Layer 5 of a small transformer language model trained on English Wikipedia (9 layers, counted from 0, width 96).
A neuron's activation on a vector x is GELU(weights . x + bias), where the dot is the dot product.
The model reads these tokens: " 1925" " ;" " †" "Pe" "ct" "en" " ar" "kan" "us" " Bl" "anc" "ken" "ho" "r" "n" " &"

The vector x that enters this layer's MLP at each token. A number n stands for (n - 128) times 0.029.
0 " 1925": 56, 142, 116, 136, 121, 104, 123, 113, 152, 104, 134, 189, 155, 173, 178, 170, 173, 198, 113, 70, 139, 75, 103, 175, 111, 164, 119, 134, 100, 133, 50, 92, 136, 129, 124, 161, 113, 115, 48, 77, 113, 182, 151, 58, 175, 107, 163, 134, 138, 121, 173, 94, 172, 112, 58, 149, 186, 98, 142, 125, 126, 122, 116, 199, 85, 136, 109, 119, 118, 33, 92, 122, 200, 117, 125, 126, 113, 170, 152, 142, 140, 162, 139, 181, 173, 140, 58, 97, 137, 95, 101, 146, 174, 111, 122, 136
1 " ;": 79, 127, 109, 172, 94, 93, 115, 133, 133, 91, 146, 194, 135, 165, 148, 174, 177, 196, 118, 88, 92, 49, 117, 172, 123, 160, 114, 133, 96, 116, 41, 71, 137, 148, 138, 183, 111, 107, 45, 92, 135, 188, 111, 88, 151, 138, 151, 120, 149, 118, 183, 103, 174, 109, 60, 166, 187, 88, 173, 136, 111, 148, 165, 166, 87, 142, 128, 137, 104, 58, 78, 117, 189, 111, 133, 150, 119, 169, 170, 147, 136, 157, 120, 186, 175, 121, 61, 117, 123, 73, 102, 119, 151, 104, 111, 144
2 " †": 102, 132, 127, 172, 116, 96, 93, 117, 127, 82, 158, 184, 120, 165, 141, 168, 178, 197, 112, 101, 72, 65, 98, 186, 124, 157, 117, 121, 91, 104, 47, 85, 115, 140, 135, 171, 102, 122, 46, 77, 142, 191, 106, 103, 153, 147, 155, 98, 150, 100, 181, 105, 182, 138, 60, 161, 181, 76, 176, 114, 114, 152, 171, 187, 115, 135, 118, 139, 103, 43, 97, 119, 177, 111, 139, 162, 127, 180, 174, 158, 113, 156, 125, 170, 179, 92, 79, 106, 147, 76, 90, 123, 138, 132, 115, 147
3 "Pe": 124, 133, 134, 173, 159, 72, 95, 123, 148, 89, 120, 189, 141, 141, 116, 180, 191, 206, 115, 97, 84, 85, 109, 152, 136, 182, 97, 96, 113, 133, 43, 96, 123, 157, 147, 180, 115, 128, 104, 84, 151, 216, 108, 112, 141, 118, 154, 113, 133, 109, 158, 82, 185, 123, 28, 166, 166, 97, 167, 127, 100, 178, 178, 139, 119, 99, 92, 131, 97, 44, 71, 133, 172, 144, 124, 139, 105, 124, 182, 152, 141, 163, 140, 163, 191, 61, 81, 84, 151, 98, 113, 122, 135, 143, 96, 113
4 "ct": 100, 114, 113, 167, 167, 71, 86, 137, 142, 100, 147, 190, 133, 131, 144, 169, 193, 228, 100, 92, 82, 85, 66, 170, 121, 151, 126, 117, 104, 131, 54, 57, 141, 133, 137, 187, 113, 151, 102, 81, 118, 176, 125, 132, 138, 135, 172, 103, 112, 103, 153, 96, 203, 119, 65, 173, 159, 49, 175, 109, 67, 145, 158, 143, 104, 123, 118, 121, 103, 35, 117, 135, 198, 119, 149, 149, 124, 147, 160, 158, 124, 143, 152, 188, 160, 85, 108, 121, 159, 80, 106, 130, 107, 147, 117, 132
5 "en": 125, 131, 112, 152, 129, 58, 107, 140, 110, 112, 141, 200, 145, 131, 169, 187, 191, 209, 100, 86, 79, 111, 85, 178, 121, 176, 137, 119, 109, 97, 29, 95, 113, 131, 116, 213, 119, 136, 91, 65, 135, 162, 107, 121, 132, 138, 157, 85, 89, 104, 169, 91, 181, 108, 57, 170, 164, 78, 184, 105, 100, 161, 146, 148, 124, 124, 128, 139, 109, 23, 82, 137, 172, 138, 149, 163, 111, 173, 182, 138, 105, 129, 142, 190, 160, 114, 107, 112, 129, 98, 98, 130, 113, 144, 128, 142
6 " ar": 125, 115, 118, 145, 134, 51, 99, 135, 165, 70, 151, 175, 135, 125, 105, 164, 184, 222, 132, 97, 77, 68, 114, 221, 121, 163, 102, 89, 110, 104, 30, 91, 108, 146, 153, 178, 136, 129, 97, 73, 143, 195, 116, 117, 165, 134, 158, 102, 100, 130, 154, 82, 198, 135, 41, 132, 152, 97, 159, 133, 95, 170, 175, 148, 117, 97, 153, 100, 125, 38, 117, 154, 196, 111, 124, 147, 142, 145, 152, 140, 154, 166, 140, 163, 157, 88, 90, 93, 122, 120, 95, 133, 114, 142, 125, 139
7 "kan": 149, 153, 99, 143, 123, 97, 86, 144, 143, 83, 141, 196, 127, 121, 164, 164, 180, 215, 89, 103, 93, 98, 79, 191, 166, 178, 122, 123, 102, 125, 20, 75, 114, 111, 146, 216, 118, 111, 116, 93, 129, 178, 106, 130, 142, 119, 149, 91, 104, 105, 157, 95, 188, 117, 60, 171, 164, 76, 176, 102, 81, 149, 182, 139, 123, 134, 155, 111, 89, 17, 106, 137, 178, 133, 143, 154, 108, 133, 163, 124, 147, 153, 147, 159, 163, 103, 84, 94, 118, 103, 118, 96, 135, 114, 165, 146
8 "us": 114, 116, 125, 151, 109, 115, 114, 135, 139, 73, 148, 187, 152, 134, 143, 174, 205, 205, 112, 90, 73, 84, 84, 191, 109, 161, 124, 111, 104, 106, 32, 89, 125, 130, 135, 211, 113, 130, 74, 82, 133, 169, 125, 111, 159, 132, 155, 92, 111, 92, 169, 109, 183, 99, 39, 145, 164, 56, 173, 126, 100, 144, 154, 157, 117, 122, 180, 109, 102, 30, 100, 140, 181, 145, 134, 172, 121, 174, 159, 133, 117, 143, 136, 172, 161, 127, 70, 128, 122, 95, 125, 116, 112, 135, 141, 164
9 " Bl": 153, 141, 88, 127, 129, 59, 107, 131, 146, 110, 159, 191, 152, 121, 140, 159, 210, 195, 93, 96, 93, 89, 94, 179, 75, 154, 111, 99, 100, 97, 27, 97, 94, 159, 163, 199, 99, 122, 88, 112, 153, 188, 115, 125, 132, 131, 169, 106, 104, 110, 181, 87, 194, 158, 48, 178, 160, 101, 193, 133, 101, 177, 170, 125, 120, 115, 102, 111, 102, 49, 100, 139, 179, 102, 132, 155, 132, 118, 173, 156, 147, 120, 117, 169, 188, 87, 105, 98, 116, 111, 121, 122, 116, 136, 128, 109
10 "anc": 140, 127, 116, 136, 138, 89, 91, 127, 148, 128, 141, 178, 136, 96, 137, 177, 192, 224, 89, 90, 120, 88, 103, 181, 136, 155, 131, 109, 85, 111, 57, 89, 134, 145, 153, 187, 110, 116, 108, 89, 125, 176, 104, 127, 114, 130, 173, 103, 64, 111, 166, 84, 223, 122, 47, 172, 175, 83, 184, 117, 63, 153, 136, 113, 114, 116, 117, 96, 91, 36, 75, 164, 187, 132, 129, 177, 108, 147, 163, 170, 135, 112, 127, 156, 184, 101, 87, 115, 114, 109, 154, 104, 124, 164, 149, 142
11 "ken": 130, 130, 117, 132, 134, 92, 80, 149, 159, 107, 154, 178, 120, 146, 164, 166, 210, 209, 79, 94, 93, 119, 78, 184, 124, 165, 133, 132, 116, 102, 40, 93, 126, 104, 130, 201, 108, 114, 93, 84, 114, 188, 109, 122, 138, 111, 121, 95, 88, 105, 166, 73, 176, 102, 44, 182, 167, 68, 184, 118, 107, 139, 151, 152, 141, 112, 141, 125, 98, 9, 76, 136, 180, 141, 164, 170, 119, 144, 176, 139, 145, 108, 147, 153, 163, 121, 87, 118, 124, 100, 132, 132, 127, 138, 159, 140
12 "ho": 133, 141, 119, 119, 141, 75, 107, 145, 157, 82, 97, 188, 132, 133, 140, 177, 208, 215, 106, 90, 83, 110, 99, 171, 110, 177, 128, 115, 109, 85, 45, 85, 118, 111, 154, 215, 108, 117, 103, 78, 94, 180, 119, 94, 157, 110, 153, 86, 90, 103, 143, 74, 182, 130, 52, 172, 140, 92, 187, 140, 121, 127, 138, 158, 157, 89, 122, 126, 98, 17, 79, 153, 173, 147, 137, 160, 127, 154, 168, 150, 148, 138, 133, 181, 169, 107, 88, 128, 127, 97, 134, 134, 125, 139, 166, 129
13 "r": 134, 115, 101, 124, 140, 96, 108, 160, 139, 70, 128, 200, 133, 134, 149, 168, 203, 224, 97, 91, 91, 111, 94, 185, 107, 151, 121, 111, 98, 99, 48, 82, 123, 122, 143, 201, 120, 102, 106, 83, 117, 185, 133, 118, 165, 131, 154, 75, 81, 100, 130, 89, 192, 118, 55, 183, 172, 45, 173, 95, 120, 149, 129, 141, 135, 117, 142, 102, 118, 32, 86, 148, 163, 131, 124, 177, 108, 182, 179, 142, 131, 140, 122, 177, 171, 115, 88, 132, 122, 102, 122, 139, 119, 132, 162, 150
14 "n": 114, 132, 99, 126, 124, 95, 88, 147, 143, 92, 146, 191, 124, 130, 160, 180, 206, 208, 96, 96, 74, 118, 80, 188, 117, 164, 124, 135, 105, 106, 31, 99, 115, 126, 131, 202, 123, 105, 92, 82, 113, 178, 120, 125, 178, 128, 166, 83, 86, 109, 141, 84, 185, 106, 51, 172, 167, 63, 187, 104, 114, 151, 144, 136, 136, 139, 160, 109, 104, 28, 84, 142, 162, 132, 131, 179, 108, 187, 178, 135, 111, 128, 134, 175, 153, 135, 88, 130, 126, 98, 114, 134, 119, 120, 144, 148
15 " &": 90, 114, 96, 126, 142, 80, 115, 143, 157, 89, 149, 194, 132, 135, 128, 197, 213, 181, 102, 88, 70, 117, 101, 189, 86, 150, 131, 127, 137, 92, 33, 101, 100, 131, 163, 203, 121, 128, 64, 91, 137, 186, 129, 115, 139, 126, 161, 107, 124, 127, 163, 86, 173, 108, 42, 190, 153, 91, 172, 112, 91, 186, 170, 131, 132, 120, 149, 121, 79, 71, 73, 118, 164, 147, 125, 160, 89, 189, 188, 142, 122, 145, 110, 168, 177, 109, 109, 109, 111, 92, 104, 115, 127, 140, 150, 103

Each question shows the input weights of one neuron of the MLP. A number n stands for (n - 128) times 0.016.

n328 (bias 0.023): 90, 131, 175, 105, 127, 99, 150, 123, 133, 153, 179, 153, 86, 115, 127, 127, 139, 134, 130, 120, 150, 149, 145, 104, 157, 124, 154, 106, 128, 172, 144, 123, 127, 114, 183, 174, 102, 127, 147, 134, 168, 58, 136, 149, 122, 151, 108, 74, 102, 101, 123, 138, 121, 137, 98, 121, 140, 114, 132, 101, 119, 73, 124, 131, 94, 80, 94, 140, 122, 129, 147, 166, 95, 135, 104, 146, 138, 128, 147, 127, 139, 107, 169, 135, 140, 127, 86, 112, 98, 116, 129, 163, 132, 141, 126, 132
It fires most on token 10 "anc"

n18 (bias 0.001): 173, 140, 114, 138, 149, 173, 77, 99, 94, 166, 116, 102, 125, 57, 140, 128, 103, 162, 153, 91, 186, 139, 118, 127, 179, 92, 153, 130, 100, 83, 168, 126, 163, 120, 104, 142, 137, 151, 168, 132, 135, 115, 132, 76, 140, 112, 99, 141, 142, 136, 131, 131, 185, 100, 163, 122, 130, 125, 139, 132, 115, 111, 137, 109, 161, 92, 158, 163, 111, 68, 139, 68, 141, 84, 161, 121, 139, 128, 112, 146, 118, 151, 93, 145, 180, 139, 130, 107, 104, 124, 110, 127, 98, 109, 101, 143
Its three highest activations, in order, are on tokens 10 "anc", 7 "kan", 4 "ct"

n60 (bias 0.032): 105, 114, 136, 112, 74, 128, 107, 79, 111, 138, 133, 157, 111, 136, 105, 144, 142, 137, 162, 143, 139, 81, 148, 134, 142, 147, 127, 116, 149, 168, 131, 124, 104, 113, 197, 114, 129, 142, 105, 108, 116, 129, 110, 115, 103, 104, 40, 120, 112, 165, 113, 190, 156, 111, 167, 119, 176, 141, 106, 81, 114, 127, 121, 85, 117, 137, 121, 144, 102, 145, 149, 113, 133, 163, 102, 145, 154, 178, 152, 143, 151, 86, 103, 112, 144, 141, 119, 162, 115, 111, 104, 96, 72, 169, 173, 174
On which two tokens does it fire most, strongest first? 10 "anc", 1 " ;"

n39 (bias -0.020): 136, 120, 117, 152, 111, 137, 92, 112, 76, 108, 130, 163, 77, 124, 127, 129, 114, 85, 163, 101, 141, 126, 141, 159, 79, 124, 161, 127, 136, 129, 137, 108, 165, 143, 148, 121, 126, 121, 144, 128, 91, 129, 110, 111, 102, 148, 158, 198, 155, 110, 149, 136, 90, 159, 154, 105, 163, 147, 103, 156, 155, 111, 115, 154, 137, 117, 163, 179, 133, 97, 93, 156, 104, 97, 162, 143, 108, 119, 110, 155, 91, 143, 173, 110, 158, 123, 123, 130, 148, 120, 126, 113, 165, 64, 152, 98
Its three highest activations, in order, are on tokens 1 " ;", 0 " 1925", 2 " †"

n350 (bias 0.018): 72, 148, 135, 129, 96, 122, 124, 146, 61, 127, 132, 111, 156, 155, 163, 121, 164, 164, 77, 111, 177, 101, 99, 104, 154, 196, 136, 132, 116, 100, 104, 147, 96, 138, 143, 125, 149, 116, 105, 102, 119, 118, 115, 149, 95, 90, 161, 93, 132, 94, 160, 149, 77, 132, 130, 147, 90, 177, 177, 99, 146, 143, 102, 134, 138, 116, 105, 68, 135, 156, 152, 118, 134, 144, 81, 113, 157, 135, 116, 125, 137, 107, 133, 89, 117, 136, 133, 159, 134, 136, 154, 143, 104, 155, 166, 168
It fires most on token 5 "en"

n340 (bias -0.005): 97, 119, 145, 162, 168, 165, 81, 144, 145, 137, 116, 161, 107, 123, 142, 72, 61, 132, 127, 156, 169, 154, 110, 118, 107, 151, 105, 159, 56, 126, 204, 89, 167, 147, 104, 102, 131, 99, 120, 119, 137, 155, 159, 93, 115, 120, 189, 126, 103, 177, 87, 112, 145, 138, 122, 143, 116, 107, 107, 138, 161, 93, 161, 162, 125, 162, 162, 145, 163, 97, 111, 112, 91, 164, 132, 178, 134, 123, 90, 134, 95, 138, 121, 101, 168, 155, 114, 60, 72, 122, 109, 141, 112, 135, 133, 113
On which token does it fire most, and how strongly? 0 " 1925", at about 2.1

n210 (bias -0.003): 124, 103, 164, 132, 181, 164, 96, 123, 126, 67, 101, 88, 150, 139, 97, 108, 129, 170, 173, 71, 162, 107, 126, 124, 77, 172, 181, 116, 142, 121, 98, 120, 159, 154, 140, 163, 158, 100, 103, 138, 143, 88, 91, 140, 165, 119, 135, 122, 162, 96, 172, 135, 144, 120, 165, 90, 83, 166, 99, 134, 116, 122, 165, 132, 110, 103, 106, 162, 108, 153, 124, 129, 149, 131, 121, 58, 120, 138, 100, 67, 168, 114, 71, 119, 137, 123, 166, 125, 181, 107, 164, 154, 145, 132, 104, 160
It fires most on token 3 "Pe"

n75 (bias 0.016): 127, 143, 153, 91, 98, 144, 132, 149, 127, 131, 94, 133, 108, 144, 126, 157, 121, 100, 143, 206, 129, 105, 108, 83, 101, 197, 159, 109, 82, 165, 134, 133, 145, 99, 168, 194, 148, 164, 93, 71, 99, 169, 105, 164, 171, 74, 102, 95, 107, 168, 102, 93, 101, 87, 163, 117, 172, 152, 157, 160, 158, 109, 109, 125, 169, 124, 137, 143, 90, 150, 110, 121, 92, 138, 100, 87, 143, 104, 120, 127, 149, 182, 135, 122, 134, 116, 82, 144, 102, 119, 142, 159, 114, 136, 107, 104
On which token does it fire most, and how strongly? 12 "ho", at about 4.6

n146 (bias 0.016): 169, 114, 134, 134, 115, 133, 124, 133, 119, 143, 107, 118, 146, 62, 132, 131, 134, 138, 153, 123, 86, 126, 115, 142, 126, 80, 124, 158, 135, 135, 126, 143, 88, 183, 116, 141, 127, 177, 148, 141, 148, 107, 92, 185, 147, 117, 102, 68, 115, 123, 117, 135, 136, 104, 68, 166, 70, 118, 138, 125, 117, 173, 129, 94, 138, 98, 120, 124, 130, 141, 147, 110, 123, 98, 164, 171, 180, 176, 103, 167, 146, 139, 105, 135, 135, 133, 145, 159, 129, 144, 123, 93, 162, 122, 137, 136
On which token does it fire most, and how strongly? 9 " Bl", at about 4.4

n82 (bias 0.018): 144, 116, 122, 145, 70, 159, 158, 167, 119, 127, 133, 99, 169, 101, 100, 195, 131, 144, 132, 80, 122, 83, 161, 135, 124, 98, 187, 100, 141, 135, 114, 138, 38, 118, 160, 136, 74, 175, 125, 125, 163, 86, 142, 100, 161, 88, 104, 146, 143, 129, 123, 165, 149, 71, 148, 121, 102, 155, 107, 129, 172, 112, 84, 159, 83, 122, 169, 169, 82, 150, 100, 176, 143, 125, 110, 132, 174, 118, 140, 104, 105, 102, 107, 97, 156, 132, 124, 129, 145, 95, 129, 138, 147, 135, 154, 100
On which token does it fire most, and how strongly? 8 "us", at about 1.8

n351 (bias -0.022): 122, 134, 143, 143, 100, 168, 79, 98, 156, 99, 131, 77, 121, 123, 159, 56, 136, 119, 161, 133, 149, 117, 114, 164, 105, 126, 133, 162, 78, 140, 132, 132, 135, 154, 130, 155, 142, 150, 61, 145, 130, 167, 99, 133, 139, 64, 108, 109, 128, 130, 89, 51, 169, 133, 142, 115, 129, 139, 84, 168, 145, 149, 111, 148, 62, 101, 152, 133, 133, 157, 128, 115, 109, 138, 106, 178, 127, 160, 105, 142, 77, 147, 132, 93, 132, 132, 169, 183, 165, 144, 146, 123, 129, 126, 152, 183
It fires most on token 8 "us"

n107 (bias 0.019): 167, 97, 111, 162, 130, 127, 116, 114, 101, 99, 113, 130, 122, 174, 147, 63, 110, 124, 103, 88, 178, 119, 86, 128, 125, 152, 136, 187, 78, 91, 130, 143, 151, 183, 161, 106, 103, 140, 108, 157, 134, 126, 120, 139, 127, 142, 140, 136, 75, 98, 139, 140, 139, 153, 120, 166, 103, 161, 166, 145, 145, 120, 132, 118, 138, 111, 134, 81, 130, 162, 120, 150, 110, 150, 105, 162, 128, 126, 156, 130, 127, 158, 140, 121, 109, 77, 102, 105, 102, 128, 158, 153, 101, 62, 115, 148
Its three highest activations, in order, are on tokens 9 " Bl", 10 "anc", 13 "r"

n129 (bias -0.005): 123, 136, 91, 99, 158, 71, 158, 184, 139, 83, 130, 177, 104, 147, 147, 151, 145, 115, 151, 174, 96, 170, 126, 114, 161, 169, 187, 143, 104, 177, 152, 83, 143, 185, 159, 112, 121, 117, 144, 106, 167, 133, 144, 116, 103, 143, 170, 82, 139, 131, 113, 153, 97, 115, 185, 86, 92, 116, 114, 125, 122, 120, 69, 94, 85, 132, 108, 110, 137, 131, 102, 118, 159, 118, 121, 58, 136, 168, 128, 186, 163, 104, 102, 111, 112, 111, 95, 160, 124, 104, 114, 120, 145, 87, 104, 89
Its three highest activations, in order, are on tokens 4 "ct", 1 " ;", 0 " 1925"

n141 (bias -0.017): 152, 114, 130, 121, 62, 100, 113, 169, 148, 137, 163, 98, 141, 88, 121, 176, 186, 98, 131, 104, 80, 111, 146, 144, 82, 161, 136, 124, 122, 104, 110, 115, 110, 109, 132, 129, 130, 171, 141, 134, 216, 100, 160, 106, 155, 182, 132, 164, 131, 167, 129, 141, 110, 125, 102, 132, 130, 128, 81, 149, 181, 75, 123, 76, 108, 69, 161, 139, 173, 124, 106, 123, 131, 106, 133, 96, 120, 126, 114, 68, 140, 136, 146, 130, 115, 160, 107, 139, 128, 96, 108, 194, 168, 112, 133, 84
Its three highest activations, in order, are on tokens 6 " ar", 15 " &", 8 "us"

n151 (bias -0.011): 138, 103, 136, 122, 143, 132, 149, 163, 149, 126, 95, 129, 181, 110, 82, 101, 82, 155, 96, 59, 115, 85, 114, 158, 103, 129, 99, 118, 116, 152, 142, 159, 107, 158, 98, 132, 76, 128, 134, 104, 148, 154, 102, 155, 107, 120, 133, 113, 74, 126, 126, 70, 123, 110, 122, 124, 146, 118, 101, 148, 108, 121, 122, 110, 123, 133, 165, 141, 173, 185, 94, 92, 100, 122, 144, 132, 115, 138, 139, 155, 124, 152, 122, 105, 135, 134, 137, 174, 163, 142, 101, 165, 176, 132, 164, 133
It fires most on token 13 "r"

n304 (bias 0.041): 84, 166, 116, 148, 133, 160, 132, 130, 173, 152, 115, 114, 116, 150, 148, 91, 119, 91, 149, 147, 68, 134, 118, 151, 135, 107, 62, 97, 133, 157, 140, 127, 123, 102, 132, 139, 129, 181, 106, 96, 82, 110, 134, 153, 163, 125, 117, 85, 129, 173, 156, 145, 118, 118, 82, 80, 135, 127, 161, 183, 81, 147, 120, 108, 135, 140, 178, 133, 129, 118, 172, 117, 134, 187, 131, 133, 131, 133, 100, 136, 135, 96, 129, 111, 181, 155, 128, 165, 187, 119, 178, 80, 153, 119, 84, 77
It fires most on token 8 "us"

n320 (bias -0.027): 157, 126, 173, 149, 105, 86, 100, 131, 121, 93, 137, 142, 114, 105, 73, 89, 163, 116, 150, 185, 130, 117, 111, 154, 118, 110, 143, 130, 105, 199, 100, 109, 108, 90, 130, 131, 169, 115, 90, 120, 122, 86, 175, 134, 163, 58, 103, 158, 114, 150, 110, 136, 158, 156, 101, 127, 83, 144, 123, 53, 158, 190, 119, 139, 120, 133, 104, 115, 205, 143, 145, 118, 116, 126, 171, 162, 170, 162, 124, 159, 96, 143, 192, 139, 117, 120, 117, 154, 121, 154, 111, 58, 80, 126, 107, 120
It fires most on token 6 " ar"

n2 (bias 0.014): 121, 123, 132, 132, 108, 111, 95, 150, 124, 127, 153, 91, 94, 52, 100, 158, 128, 135, 148, 153, 157, 126, 116, 104, 136, 147, 78, 127, 98, 151, 154, 87, 125, 140, 143, 109, 109, 146, 157, 144, 169, 148, 112, 138, 94, 154, 122, 196, 100, 127, 123, 143, 162, 113, 112, 133, 117, 153, 139, 142, 132, 136, 162, 142, 120, 134, 87, 144, 113, 171, 115, 140, 115, 126, 143, 118, 129, 99, 157, 122, 110, 111, 147, 120, 132, 96, 134, 106, 164, 109, 92, 135, 108, 156, 165, 113
Its three highest activations, in order, are on tokens 3 "Pe", 10 "anc", 9 " Bl"

n269 (bias -0.010): 125, 155, 122, 162, 102, 143, 88, 145, 96, 91, 143, 102, 138, 136, 128, 175, 58, 135, 94, 159, 101, 116, 232, 105, 143, 103, 81, 115, 100, 17, 188, 90, 125, 146, 154, 126, 126, 153, 164, 147, 158, 184, 146, 124, 117, 165, 76, 99, 178, 70, 134, 86, 156, 108, 74, 114, 179, 168, 161, 115, 110, 114, 70, 136, 119, 152, 150, 143, 182, 133, 157, 137, 102, 133, 140, 118, 158, 113, 131, 114, 145, 102, 96, 107, 154, 199, 145, 143, 109, 119, 108, 131, 132, 107, 113, 73
It fires most on token 1 " ;"

n202 (bias -0.007): 108, 122, 110, 151, 160, 130, 154, 108, 98, 73, 117, 127, 113, 96, 120, 93, 127, 128, 97, 125, 111, 113, 104, 131, 99, 108, 73, 154, 141, 120, 131, 143, 107, 144, 138, 100, 108, 62, 100, 118, 144, 106, 114, 136, 144, 119, 158, 116, 91, 150, 150, 118, 153, 164, 156, 192, 150, 89, 147, 117, 172, 89, 150, 95, 125, 128, 164, 163, 58, 143, 191, 151, 70, 147, 119, 166, 143, 107, 94, 169, 126, 122, 149, 171, 110, 126, 157, 166, 108, 128, 147, 125, 151, 135, 160, 113
It fires most on token 13 "r"

n293 (bias -0.046): 127, 133, 139, 138, 118, 136, 114, 133, 124, 134, 96, 147, 124, 123, 118, 133, 108, 132, 142, 121, 105, 119, 133, 141, 112, 126, 124, 142, 125, 130, 119, 107, 115, 151, 100, 110, 114, 118, 136, 114, 152, 152, 134, 103, 136, 126, 108, 112, 127, 122, 134, 125, 140, 137, 158, 146, 124, 122, 165, 114, 122, 131, 142, 132, 121, 117, 130, 118, 125, 95, 124, 131, 112, 128, 151, 166, 150, 134, 123, 114, 140, 132, 111, 112, 158, 111, 138, 124, 133, 123, 120, 117, 101, 121, 151, 110
It fires most on token 2 " †"

n332 (bias -0.019): 127, 135, 138, 129, 114, 118, 120, 115, 78, 130, 141, 152, 99, 110, 111, 124, 98, 113, 142, 138, 149, 151, 127, 176, 171, 140, 114, 147, 119, 178, 160, 102, 133, 170, 151, 133, 135, 140, 129, 144, 123, 124, 116, 144, 76, 139, 93, 102, 129, 111, 136, 144, 100, 126, 103, 131, 117, 120, 129, 142, 82, 156, 141, 117, 151, 111, 105, 143, 110, 146, 146, 135, 142, 107, 136, 133, 158, 110, 134, 82, 131, 133, 126, 130, 168, 106, 125, 147, 158, 101, 115, 123, 128, 148, 87, 143
On which token does it fire most, and how strongly? 3 "Pe", at about 1.4

n40 (bias 0.019): 91, 135, 100, 110, 110, 124, 85, 117, 165, 154, 107, 108, 87, 179, 120, 108, 179, 92, 120, 106, 124, 118, 168, 74, 133, 175, 141, 140, 90, 122, 167, 58, 178, 114, 113, 59, 130, 128, 155, 75, 132, 119, 130, 188, 104, 164, 180, 151, 165, 110, 98, 118, 165, 110, 156, 119, 127, 151, 82, 89, 145, 125, 116, 149, 99, 98, 109, 157, 107, 134, 126, 188, 184, 118, 138, 128, 125, 188, 111, 147, 148, 145, 118, 153, 90, 121, 130, 108, 152, 103, 134, 145, 100, 150, 131, 93
It fires most on token 4 "ct"

n232 (bias -0.014): 116, 152, 108, 152, 78, 127, 118, 119, 84, 129, 147, 99, 187, 73, 143, 151, 151, 157, 156, 115, 156, 105, 98, 194, 115, 165, 165, 172, 115, 147, 127, 119, 112, 147, 101, 116, 93, 142, 169, 126, 168, 82, 153, 155, 107, 162, 92, 85, 112, 106, 135, 123, 129, 116, 140, 126, 124, 93, 94, 100, 197, 109, 87, 114, 166, 130, 124, 147, 117, 151, 141, 74, 199, 140, 166, 93, 178, 110, 154, 108, 104, 139, 70, 85, 145, 152, 125, 180, 112, 61, 164, 110, 149, 105, 114, 157
On which token does it fire most, and how strongly? 8 "us", at about 2.2

n290 (bias -0.034): 80, 152, 103, 116, 153, 104, 131, 116, 133, 156, 149, 92, 86, 102, 169, 165, 118, 157, 111, 143, 139, 70, 75, 140, 142, 116, 112, 133, 108, 122, 117, 149, 97, 147, 102, 92, 119, 96, 162, 162, 130, 125, 157, 101, 86, 133, 123, 169, 84, 138, 149, 105, 162, 120, 191, 101, 113, 133, 141, 101, 163, 88, 193, 91, 134, 156, 112, 91, 107, 148, 126, 172, 124, 112, 179, 135, 148, 150, 149, 112, 125, 96, 148, 102, 150, 118, 138, 124, 107, 123, 143, 145, 149, 156, 111, 111
It fires most on token 10 "anc"

n313 (bias -0.006): 111, 137, 81, 112, 130, 105, 148, 130, 133, 115, 137, 96, 93, 131, 165, 157, 69, 115, 159, 139, 148, 135, 143, 204, 150, 170, 140, 167, 170, 136, 128, 100, 157, 134, 126, 102, 97, 107, 102, 115, 162, 70, 157, 140, 121, 110, 137, 158, 86, 137, 143, 189, 134, 134, 138, 118, 108, 89, 116, 112, 113, 105, 108, 156, 130, 138, 116, 139, 111, 146, 105, 143, 122, 108, 83, 140, 138, 185, 144, 132, 138, 109, 101, 149, 124, 87, 88, 174, 108, 136, 125, 171, 72, 111, 108, 212
On which two tokens does it fire most, strongest first? 0 " 1925", 1 " ;"

n116 (bias 0.004): 167, 119, 118, 117, 54, 131, 145, 115, 172, 147, 100, 108, 160, 125, 143, 147, 112, 106, 124, 129, 132, 119, 142, 150, 121, 171, 151, 175, 124, 99, 133, 146, 171, 171, 101, 122, 132, 123, 185, 146, 70, 82, 115, 84, 122, 161, 174, 80, 157, 113, 144, 156, 60, 136, 117, 123, 105, 164, 119, 151, 110, 88, 107, 181, 116, 182, 152, 109, 62, 57, 125, 109, 130, 156, 166, 181, 134, 140, 133, 110, 88, 131, 82, 95, 153, 137, 115, 129, 132, 124, 128, 96, 188, 98, 73, 117
Its three highest activations, in order, are on tokens 0 " 1925", 1 " ;", 8 "us"

n14 (bias -0.010): 164, 100, 72, 147, 83, 126, 92, 140, 106, 150, 81, 129, 95, 214, 137, 142, 157, 97, 111, 103, 151, 108, 107, 139, 128, 140, 150, 127, 132, 110, 115, 102, 164, 193, 126, 132, 128, 40, 151, 172, 141, 160, 123, 109, 152, 113, 130, 109, 155, 142, 69, 158, 70, 112, 121, 145, 135, 109, 192, 139, 130, 142, 166, 102, 137, 74, 97, 163, 156, 129, 127, 159, 104, 124, 138, 106, 171, 139, 105, 113, 130, 118, 115, 119, 98, 127, 185, 88, 128, 186, 97, 73, 145, 130, 127, 167
Its three highest activations, in order, are on tokens 9 " Bl", 1 " ;", 7 "kan"

n284 (bias -0.005): 80, 130, 86, 78, 125, 103, 62, 136, 110, 115, 158, 145, 80, 160, 141, 112, 137, 104, 90, 142, 129, 95, 104, 107, 151, 174, 142, 149, 103, 130, 135, 115, 76, 145, 148, 159, 134, 130, 91, 114, 148, 68, 187, 133, 158, 76, 141, 121, 154, 107, 162, 171, 68, 147, 129, 112, 122, 140, 116, 140, 109, 135, 113, 127, 153, 161, 144, 99, 116, 198, 108, 158, 146, 190, 82, 166, 94, 72, 115, 142, 139, 169, 110, 145, 136, 198, 148, 141, 152, 105, 106, 134, 94, 176, 122, 126
On which token does it fire most, and how strongly? 15 " &", at about 1.9

n226 (bias -0.037): 105, 140, 148, 113, 115, 98, 106, 137, 98, 128, 141, 112, 171, 159, 135, 111, 113, 162, 144, 78, 160, 110, 92, 179, 151, 136, 135, 96, 160, 128, 171, 145, 156, 98, 157, 79, 94, 121, 103, 163, 193, 67, 123, 151, 115, 131, 57, 137, 146, 121, 128, 145, 143, 141, 111, 127, 104, 122, 113, 112, 147, 137, 103, 102, 117, 130, 83, 132, 107, 88, 117, 190, 142, 100, 126, 111, 148, 153, 132, 127, 138, 158, 138, 165, 124, 145, 98, 150, 130, 134, 149, 104, 118, 93, 121, 94
It fires most on token 0 " 1925"

n166 (bias -0.017): 151, 134, 181, 126, 135, 181, 99, 105, 113, 115, 88, 170, 106, 115, 125, 134, 141, 146, 114, 133, 89, 146, 163, 166, 94, 75, 101, 133, 95, 127, 77, 166, 125, 151, 64, 177, 159, 87, 163, 118, 117, 122, 79, 117, 169, 144, 81, 155, 132, 93, 143, 134, 102, 132, 123, 130, 84, 128, 114, 86, 112, 186, 118, 97, 119, 137, 130, 200, 152, 145, 131, 144, 85, 96, 132, 153, 66, 207, 114, 158, 109, 139, 158, 163, 99, 167, 144, 136, 147, 120, 155, 154, 102, 133, 137, 108
It fires most on token 14 "n"